Layer 8 of a small transformer language model trained on English Wikipedia (12 layers, counted from 0, width 96).
A neuron's activation on a vector x is SiLU(weights . x + bias), where the dot is the dot product.
The model reads these tokens: "y" "way" ", when" "ever" " we" " arrive" " at" " Sydney" " Airport" " they" " search" " us" "." " They have" " sometimes" " kept"

The vector x that enters this layer's MLP at each token. A number n stands for n times 0.053.
0 "y": 7 23 -11 -19 19 -3 -11 -5 -29 -6 52 28 6 50 -32 2 49 -24 -11 -9 -15 35 -21 28 -20 -16 -13 -14 6 7 -19 -18 83 1 -4 -15 -14 -40 -18 11 -4 12 -5 -10 -12 -23 -13 19 -1 28 9 3 -21 -16 -33 -10 22 36 39 -19 -16 19 -13 -3 11 34 -3 3 -21 17 3 -5 -13 25 -20 49 -18 -1 -34 -39 34 -16 -35 21 -33 -14 36 24 -25 42 -16 22 -37 -4 -21 19
1 "way": 7 27 -3 -19 20 0 -5 3 -21 -10 38 30 11 57 -27 3 42 -19 -23 8 -23 29 -15 26 -23 -10 -13 -14 -1 0 -25 -12 81 -3 -7 -16 -18 -46 -14 3 -6 20 1 -7 -15 -19 -8 11 -3 24 19 5 -28 -16 -20 -5 21 37 21 -24 -22 17 -13 -7 5 38 0 -1 -34 20 3 -5 -6 19 -22 53 -29 9 -31 -22 17 -18 -37 26 -33 -6 36 36 -31 46 -8 15 -39 -4 -32 28
2 ", when": -10 28 -1 -11 14 5 -16 3 -20 -13 23 37 4 62 -15 8 44 -6 -6 0 -13 25 -12 31 -16 -16 -32 -17 5 -9 -23 -7 84 10 3 -15 -22 -22 -25 -6 11 12 -6 0 14 -21 -3 8 -4 13 9 2 -15 -9 -17 -13 8 35 38 -12 -21 4 -11 -3 17 31 6 4 -31 7 3 -16 -16 6 -28 47 -33 5 -36 -37 25 -23 -34 21 -25 -25 39 25 -22 62 4 19 -46 -13 -34 26
3 "ever": -8 16 2 27 4 23 -15 -21 12 3 35 9 24 54 -8 -20 62 -14 -11 21 9 27 -1 -16 -4 13 -22 -23 -16 -17 -41 -8 85 24 19 17 -32 -26 -3 -30 9 -16 -17 1 -20 -16 3 7 -17 18 -30 36 1 -4 -39 4 0 -7 -15 18 2 16 6 -24 9 20 -17 12 1 22 -6 -15 -12 -18 -13 41 -3 -9 -29 -28 21 -10 -56 43 3 12 -1 14 -13 41 37 6 -59 -31 -3 -10
4 " we": 16 -9 -15 9 4 39 -33 -32 19 -6 11 16 20 48 2 -14 52 -21 12 12 1 33 -31 -29 -18 7 -3 -38 -6 -11 -28 -6 84 10 7 19 9 -29 -15 -31 -19 -13 11 -20 -16 -29 17 -1 -47 20 -49 12 4 1 -31 -10 1 -20 -1 20 -13 6 28 -6 21 16 -21 -13 -9 -2 -13 -39 -16 20 11 21 -3 28 -32 -9 47 50 -18 34 -2 7 -25 28 10 33 -1 39 -44 -29 20 -20
5 " arrive": -7 -11 12 -9 20 26 6 -2 -16 -11 28 16 22 67 -3 -24 54 18 9 -3 -15 51 0 -9 -3 -31 -4 -45 -13 -15 -29 -3 48 15 -10 10 1 -29 -35 -36 -9 14 3 -33 13 -6 -8 -6 -3 -12 -1 49 -7 -8 -17 7 21 -11 4 22 -3 15 -12 -13 1 46 -11 -22 -25 13 0 -41 -27 -17 -38 15 -35 1 -8 30 23 43 -65 20 -21 -9 -2 3 15 62 -23 41 -31 9 6 0
6 " at": 3 3 -2 -23 15 20 -10 8 -2 -9 15 25 -2 41 -18 -10 35 -5 2 2 -15 38 19 -18 -23 -23 0 -33 -6 2 -13 -20 77 11 -6 -18 -26 -30 -41 -7 -20 20 -3 2 5 8 -8 7 18 14 -5 8 -18 -2 -2 -21 1 31 16 -5 -23 30 -10 2 17 35 -14 -7 -15 32 -13 -3 -12 23 -23 33 -41 15 -29 -39 18 -10 -48 20 -23 -35 23 25 -4 85 -14 23 -48 2 -11 21
7 " Sydney": 30 3 -21 -33 10 26 12 -20 2 16 6 -15 -1 61 -12 -3 27 7 19 36 -22 25 -5 -8 -1 -21 16 -57 1 -17 -29 5 86 -10 19 -36 -29 -26 -8 -1 -5 9 0 -2 -61 -14 23 -8 12 -12 10 5 -27 8 -33 -10 -2 17 42 35 -35 33 -3 0 -4 40 -19 -40 -11 38 0 -27 -50 -26 -8 30 -22 30 -25 -19 11 -13 -25 16 -3 1 46 28 9 32 -5 2 13 -28 -4 5
8 " Airport": 30 -6 -48 -6 0 29 0 -11 7 14 -13 5 13 49 -29 -13 35 3 -21 24 -17 19 35 -29 11 -1 8 -63 1 -6 -14 -11 79 -4 -1 -35 -20 -22 -6 -10 20 25 26 5 -13 5 11 -12 7 -8 -26 10 -22 0 -13 -5 3 8 27 2 -31 18 -34 -25 -11 44 -1 -58 -22 28 4 -2 0 -42 10 49 -31 24 -26 22 -10 3 -53 42 -29 6 29 44 -11 29 6 -11 14 -7 -14 0
9 " they": 10 -19 -7 -17 -8 37 -2 -25 1 -1 29 0 7 51 -2 -11 52 1 10 -6 7 33 -3 -8 -17 -9 -23 -32 15 3 -16 -22 71 28 19 -23 -5 -23 -34 4 -2 1 29 -9 38 -10 2 -9 -24 -1 -32 31 1 31 -18 -3 17 -12 20 0 -27 37 8 1 -4 25 1 -57 -26 5 -21 -48 -13 1 -11 43 -60 38 -18 4 15 14 -52 15 -3 -21 -18 39 17 52 -18 15 -26 -42 14 -2
10 " search": -8 -15 13 -12 -23 11 -18 -10 8 2 43 8 44 50 -2 -34 23 -16 2 14 1 0 25 -18 -1 8 -21 -35 -22 -20 -29 -24 56 43 3 4 -9 -23 -28 -22 -4 38 -2 -16 34 -14 -11 1 8 -26 -26 37 -7 -11 -11 16 23 13 -16 35 -6 22 -51 -9 12 45 -7 5 -18 15 -8 2 -12 -50 3 18 -36 -8 -1 15 3 0 -66 -5 -9 -7 22 28 47 46 -20 48 -34 2 9 -13
11 " us": 10 -10 8 4 -9 44 -16 -13 7 2 53 16 9 58 -13 -26 58 -38 0 -6 14 26 9 -23 5 8 -1 -39 -10 3 -30 -2 60 -3 28 8 -15 -34 -12 10 20 22 -29 -8 5 3 27 -6 -11 -11 -25 8 -23 2 -29 -11 -2 6 -1 17 10 14 -35 -25 7 24 -39 2 -30 -1 19 -31 -22 -40 -21 23 -15 35 -21 35 40 23 -75 12 16 -3 9 22 7 25 -37 19 -36 9 31 -25
12 ".": -19 20 -13 -16 14 4 -5 -2 -32 -2 32 59 -1 69 -24 1 39 -24 -8 -11 -17 17 -7 40 -21 -25 -20 1 -5 -11 -1 -20 94 14 -4 -9 -32 -7 -25 -14 3 16 -24 -7 12 -21 -2 8 -5 13 6 22 -20 -12 -12 -10 7 9 29 -19 -27 6 -4 -10 15 30 7 16 -25 19 9 -19 -14 -10 -23 46 -22 -3 -24 -35 21 -22 -10 27 -19 -21 32 12 -30 57 -12 14 -30 -6 -19 36
13 " They have": -7 0 8 -7 5 16 -35 11 -13 -3 45 36 11 48 -19 -10 67 -4 13 7 11 15 -27 13 0 -10 0 -8 -12 -16 -10 -24 82 25 14 -8 7 -27 -18 -7 -23 -15 -1 -22 5 -15 -7 -25 -20 1 -19 18 8 -6 -32 5 32 -42 37 29 -20 24 5 17 1 29 -16 -12 -30 22 -15 -20 -16 34 -21 32 -43 6 -21 -11 9 -1 -53 -4 19 -13 11 51 -1 48 -29 34 -22 -29 -26 -12
14 " sometimes": -12 2 7 12 -16 27 -49 -20 8 -11 34 17 26 71 10 -7 47 -16 2 8 -4 19 4 1 -15 12 14 -2 -13 -13 1 -19 60 50 31 -3 10 -54 -28 10 -9 -31 -13 12 18 -36 -17 -6 -14 14 -27 26 9 -14 -45 -15 35 -39 21 12 -22 32 -10 4 -2 -1 3 -14 -19 -20 -1 -7 -16 18 -11 16 -34 24 -14 -6 20 3 -70 15 5 -22 -3 42 23 44 27 32 -15 -32 -37 -15
15 " kept": -19 -19 27 -18 0 25 -68 0 10 -16 34 21 30 56 6 -21 65 -5 0 31 3 30 4 -20 -16 7 26 -21 -26 -17 -7 -9 62 41 1 -5 7 -46 -28 -14 -8 -2 -4 11 13 -20 5 18 5 -5 -9 17 0 -6 7 -4 33 -6 0 0 9 4 -5 -5 15 31 -13 2 -22 3 2 -24 -22 -20 -26 13 -20 -2 -13 -2 -3 3 -64 12 -9 -40 6 -6 29 68 -8 30 -44 11 -29 -20

Each question shows the input weights of one neuron of the MLP. A number n stands for n times 0.0067.

n5 (bias -0.165): -23 18 -13 -18 -27 -4 -7 -17 -48 -1 7 13 4 -16 24 9 -17 -21 -6 -14 15 -20 11 19 -28 5 3 53 26 5 -9 11 32 4 14 -14 17 -11 -21 -24 -29 -31 -50 20 -29 8 -4 42 -15 19 -9 -44 -17 13 -11 -18 -29 15 -28 -16 -7 -29 -21 -37 -23 -3 0 60 34 9 18 18 -2 27 15 -23 16 -45 18 -18 -3 8 18 15 -12 -5 6 1 21 4 3 8 -32 -3 -37 23
On which two tokens does it fire most, strongest first? 12 ".", 0 "y"

n120 (bias -0.233): -3 31 -19 -39 -37 -81 -19 36 -4 39 17 -26 35 -33 7 20 -41 50 -4 5 -22 -31 -33 1 24 36 -15 40 -12 39 21 48 18 8 -68 21 6 -47 17 0 -59 -41 -29 6 -6 -7 -10 -4 -26 -17 -18 -2 -23 32 17 16 31 12 -8 13 19 30 -52 12 -23 2 15 -25 -7 -18 -5 -13 39 -9 -39 38 -20 5 9 19 -14 56 -28 34 2 -33 10 50 6 4 -25 -2 -9 45 11 -3
On which token does it fire most? 10 " search"

n292 (bias -0.081): -5 -12 -4 10 3 -14 3 -2 20 6 -11 -10 8 6 -8 12 4 -5 1 -2 21 14 17 -2 -24 -2 7 -24 9 3 3 23 -1 5 1 17 10 -9 -20 2 -12 -9 7 -3 15 -23 -13 -23 6 -10 23 7 15 5 8 -4 14 6 -20 -17 21 -8 -19 -9 -16 2 14 0 -13 -8 -5 -6 2 -2 1 -15 19 11 -11 -5 -5 -4 9 -6 0 22 18 23 27 -10 -12 12 -3 4 34 13
On which token does it fire most, and how strongly? 10 " search", at about 0.81

n105 (bias -0.353): 18 24 -23 -5 -37 -61 -46 13 -55 -7 -51 -27 -9 -42 32 49 -21 12 -3 -32 -8 1 -20 57 48 -43 31 0 10 -12 -5 18 17 11 -9 26 27 -20 16 1 -19 5 -1 -19 7 -14 -37 41 -4 15 -23 24 -3 -2 -13 -3 20 23 -21 41 -42 -4 15 -12 15 -48 46 10 7 -13 23 8 -6 1 -21 12 -35 -64 3 17 -11 47 -20 1 -32 -11 -5 6 4 16 5 -50 -45 29 -21 6
On which token does it fire most? 2 ", when"

n337 (bias -0.424): -15 21 -51 7 31 -21 36 -23 18 6 -24 80 6 5 -33 47 -50 -6 -7 -32 -8 -44 6 16 14 5 -41 51 -1 16 6 49 -2 4 -24 -41 7 -7 -37 10 -1 -47 -45 33 -17 6 9 18 22 10 12 22 -9 -12 0 -43 -25 -25 8 -8 17 36 -33 -35 6 9 -27 1 -66 -49 22 -47 19 -5 -15 19 -12 8 13 3 31 -58 26 10 9 3 -20 37 21 -31 -13 4 -28 63 -9 28
On which three tokens does it fire most, strongest first? 12 ".", 2 ", when", 1 "way"

n66 (bias -0.069): 13 18 31 36 18 7 10 -27 1 10 -3 -31 38 4 21 22 3 15 1 -7 -6 5 -13 6 -12 25 26 -12 -24 24 -4 20 -16 -28 1 14 -15 -21 5 12 6 31 -2 7 29 14 9 10 2 -21 -17 -23 -2 37 8 -35 -1 26 5 6 -32 15 -29 8 -30 10 5 -10 7 -5 -47 16 -7 21 24 20 -5 -8 12 -4 31 -12 -14 -12 28 20 7 3 -2 -45 4 -28 -28 -4 10 23
On which token does it fire most? 11 " us"

n4 (bias -0.043): -7 30 10 3 11 9 9 -3 8 -12 -28 4 1 -21 6 -28 -8 1 -5 -3 -14 -10 34 -19 8 -20 -29 21 -3 13 21 1 -7 28 -42 4 23 -4 9 -4 23 -4 -17 5 -11 35 14 -18 12 2 -30 -4 -8 -18 21 25 -16 34 -14 -19 5 17 -10 8 9 17 27 -6 12 36 -14 -18 9 -10 4 1 -58 9 -7 -9 -3 -10 -4 -16 13 -4 -13 -5 4 11 10 8 11 -8 -4 -10
On which two tokens does it fire most, strongest first? 6 " at", 10 " search"

n101 (bias -0.036): -1 -3 -1 3 2 -4 3 3 4 3 -1 -2 0 -1 9 -1 0 2 4 -3 2 1 5 3 6 4 4 -4 -1 -2 -3 2 -3 -4 -2 4 -4 0 -1 8 1 0 -4 5 -2 -2 2 1 -1 4 2 7 3 2 0 0 1 -3 -5 4 3 -2 2 6 -1 2 5 -2 0 -1 3 -2 2 2 4 3 7 4 -3 2 1 3 -3 2 3 -2 3 0 -2 0 2 5 -1 -1 6 1
On which token does it fire most? 11 " us"

n154 (bias -0.029): 9 21 -3 13 -1 -21 26 3 7 21 8 1 -19 -19 2 -15 -16 -29 16 28 29 -16 16 -29 19 10 1 -10 11 -30 8 5 3 12 -35 37 30 22 1 -9 -29 -9 30 24 -6 4 -1 -10 -12 -2 -4 -22 31 26 -10 4 9 3 15 0 -9 19 -16 17 -13 -25 16 -19 -26 -3 21 8 -3 13 8 -10 -34 -19 1 -8 -15 15 -5 -1 14 1 8 12 25 21 6 2 -10 -9 -8 17
On which token does it fire most? 13 " They have"

n184 (bias -0.188): 9 9 9 -1 -2 -26 -7 13 11 1 9 -1 16 5 9 -4 -10 -14 -14 -35 -16 20 25 13 5 -21 36 12 9 -2 -5 -25 -34 8 -30 15 -26 36 0 -14 -4 -21 34 -9 20 21 -7 -42 -18 -12 5 43 -36 40 32 -21 -31 11 -22 8 4 52 -1 44 26 27 12 -7 5 -3 14 -28 0 3 -7 -4 -29 -9 -8 -11 -39 12 -19 21 -1 -56 17 1 4 -3 -49 23 -28 54 36 14
On which token does it fire most, and how strongly? 5 " arrive", at about 2.8

n221 (bias 0.060): 0 -14 18 -15 38 12 -14 -12 6 12 4 -23 -8 -8 14 -27 5 39 29 1 -26 1 -1 31 10 -2 -13 11 -4 -23 -14 -10 1 -15 -12 -1 -8 19 -20 8 2 17 -5 13 -15 4 1 -3 -3 14 5 -1 14 -3 33 2 -15 -19 -10 6 4 -12 -2 21 6 -7 6 -5 17 0 -9 -28 9 -17 5 21 4 17 8 -15 -22 18 11 -6 -14 21 22 -16 -6 -15 5 -7 15 13 11 -9
On which token does it fire most? 7 " Sydney"

n220 (bias -0.171): -5 28 -26 -18 15 -12 12 13 -37 14 -81 3 -4 8 -4 34 32 9 -7 -38 -38 -12 -29 -19 0 -50 -13 -1 3 48 -15 19 -4 1 -12 -47 43 -11 -7 -5 -36 -13 -20 -5 -25 5 46 -27 10 9 -18 3 -17 -32 36 11 1 -11 -25 28 16 8 -9 21 -25 41 11 8 -28 -48 4 18 -3 -9 1 23 9 -12 14 31 -47 -3 -22 -2 -11 11 -32 -28 28 48 -28 -2 2 5 34 17
On which two tokens does it fire most, strongest first? 5 " arrive", 8 " Airport"

n57 (bias -0.059): -26 16 -2 6 12 38 6 14 3 20 -12 -7 -3 7 -18 4 10 1 10 2 -3 -9 -7 -9 0 0 0 -9 -11 -3 10 20 -25 19 15 8 9 8 2 -27 0 12 10 -6 0 -13 -8 2 18 2 10 6 -8 -2 -13 -10 5 -39 -30 12 1 5 -28 6 5 6 0 -27 -25 -9 2 8 17 21 -14 11 -24 -11 14 7 15 -10 -1 -30 15 12 -2 -31 7 -12 5 -6 13 -26 19 24
On which token does it fire most, and how strongly? 5 " arrive", at about 0.49

n289 (bias -0.453): 50 39 5 -12 12 -51 12 1 -4 17 -8 -32 14 29 4 -4 9 -42 -7 -46 1 -7 -19 4 1 -11 18 47 3 10 -10 2 11 -5 -44 14 -31 17 19 13 -8 -5 29 -40 -35 39 17 30 1 33 8 -22 8 -23 -3 8 3 40 2 -28 2 35 13 10 66 11 11 64 -33 12 -12 28 -2 51 -8 22 11 -84 -6 -3 39 -26 -30 6 -42 32 10 -1 -33 -20 5 53 -50 32 24 29
On which token does it fire most, and how strongly? 0 "y", at about 6.4

n69 (bias -0.128): 4 -4 -4 2 -2 -5 1 -2 0 -1 2 4 4 1 -1 2 -3 -8 1 -1 -3 -1 -4 0 4 0 2 1 5 -1 -4 -2 -2 -1 -2 2 3 -2 5 7 2 2 1 0 0 3 6 -6 -3 -7 -6 0 -1 5 -1 0 5 1 2 -2 -2 0 5 1 2 -3 -1 0 -9 -1 4 2 -4 -6 -3 -5 6 2 5 1 -4 -2 1 -3 -5 3 0 0 2 6 -2 1 3 3 -6 -2
On which token does it fire most? 11 " us"

n381 (bias -0.203): 53 -4 -27 -8 -15 -19 10 1 -27 -15 3 -13 23 20 35 -11 -7 -40 -21 -7 3 -30 -21 14 14 -22 -1 9 13 -6 -15 25 -13 3 -15 -12 38 -27 10 -7 -12 11 -1 -6 -18 6 2 -3 9 -8 24 -11 42 -24 2 28 -18 -12 4 1 47 7 -13 11 16 31 -6 5 -11 29 -6 20 14 12 -19 12 -18 14 7 25 -4 -20 -13 9 -14 -10 -10 8 5 12 -34 -6 16 14 -13 -11
On which token does it fire most? 1 "way"

n52 (bias -0.159): -13 12 3 -1 -22 -15 8 -3 -5 5 11 -15 -1 -1 28 13 -29 14 -15 -5 20 -1 -5 11 -3 35 -9 -4 39 22 -7 26 11 -5 5 12 12 -12 17 7 -26 -24 2 -15 -38 8 15 -7 24 -22 -11 -3 -16 28 -21 5 12 -11 -10 13 -8 22 28 32 -23 40 15 -1 -5 -32 -15 -4 -18 -7 37 2 33 -11 12 13 14 28 -5 24 -6 -14 5 -22 25 -14 -8 -34 -21 -4 10 -13
On which two tokens does it fire most, strongest first? 4 " we", 7 " Sydney"

n246 (bias -0.102): 3 14 4 14 44 -2 -22 27 -30 -3 26 5 17 12 -7 26 -26 -35 -24 14 -13 41 -17 -13 16 -39 -23 23 23 23 -20 -28 -37 13 3 -34 -9 13 14 -8 20 21 -17 -19 10 25 -30 29 33 -9 17 -33 -5 17 4 -22 3 -24 -21 9 -14 -6 -19 26 10 29 6 9 -4 -16 -41 -25 -17 4 -11 20 27 1 -2 -6 27 -20 5 -14 6 36 -3 28 -29 -27 -2 -5 23 9 -2 -5
On which token does it fire most, and how strongly? 0 "y", at about 1.1

n329 (bias -0.274): -19 12 -13 -1 13 -14 -9 -4 8 9 -19 -3 0 -15 2 28 1 -12 -1 -12 6 12 0 7 -6 -19 -2 19 -5 -7 -21 -9 10 -1 -7 1 -20 -1 1 2 20 -20 2 -7 -8 -30 10 8 -4 15 -8 5 -7 -2 -14 -11 9 0 -30 -22 16 -4 17 -8 -6 25 0 -27 11 8 -4 -30 -5 -2 0 18 -8 12 29 -27 4 -1 5 -2 -16 5 -4 3 1 -12 18 9 -15 -6 -3 0
On which token does it fire most? 3 "ever"

n237 (bias 0.004): 0 5 -3 3 -1 13 -1 -6 8 -5 5 -3 -11 3 -2 6 4 -4 0 8 -3 9 0 5 -3 3 -7 -4 -6 -3 0 3 -2 -6 -2 1 9 7 -9 -4 -3 -10 -1 11 -7 -2 0 -4 -7 3 -1 1 3 -11 1 1 -8 5 -10 5 7 -5 -4 9 -2 -5 -1 4 3 -4 -3 1 5 -1 0 1 -3 -3 2 5 7 -2 8 -2 -4 4 3 -2 -12 -3 1 0 7 -6 6 -2
On which token does it fire most, and how strongly? 4 " we", at about 0.23

n2 (bias -0.103): -4 15 -23 13 19 -9 15 23 -16 -4 -13 -25 -4 -42 20 38 -1 -5 46 21 -17 -1 1 16 -40 9 -26 -36 50 -4 -22 -55 -6 10 -1 19 -20 46 -16 -2 -14 -12 1 -5 12 10 -13 12 -37 12 -4 -38 -20 10 16 -5 -16 31 23 36 -5 17 -9 20 -25 2 -22 32 41 8 0 -30 -1 48 -1 23 33 -3 -3 -31 42 13 46 2 13 -16 10 12 -28 3 4 -8 8 82 -25 30
On which three tokens does it fire most, strongest first? 0 "y", 2 ", when", 6 " at"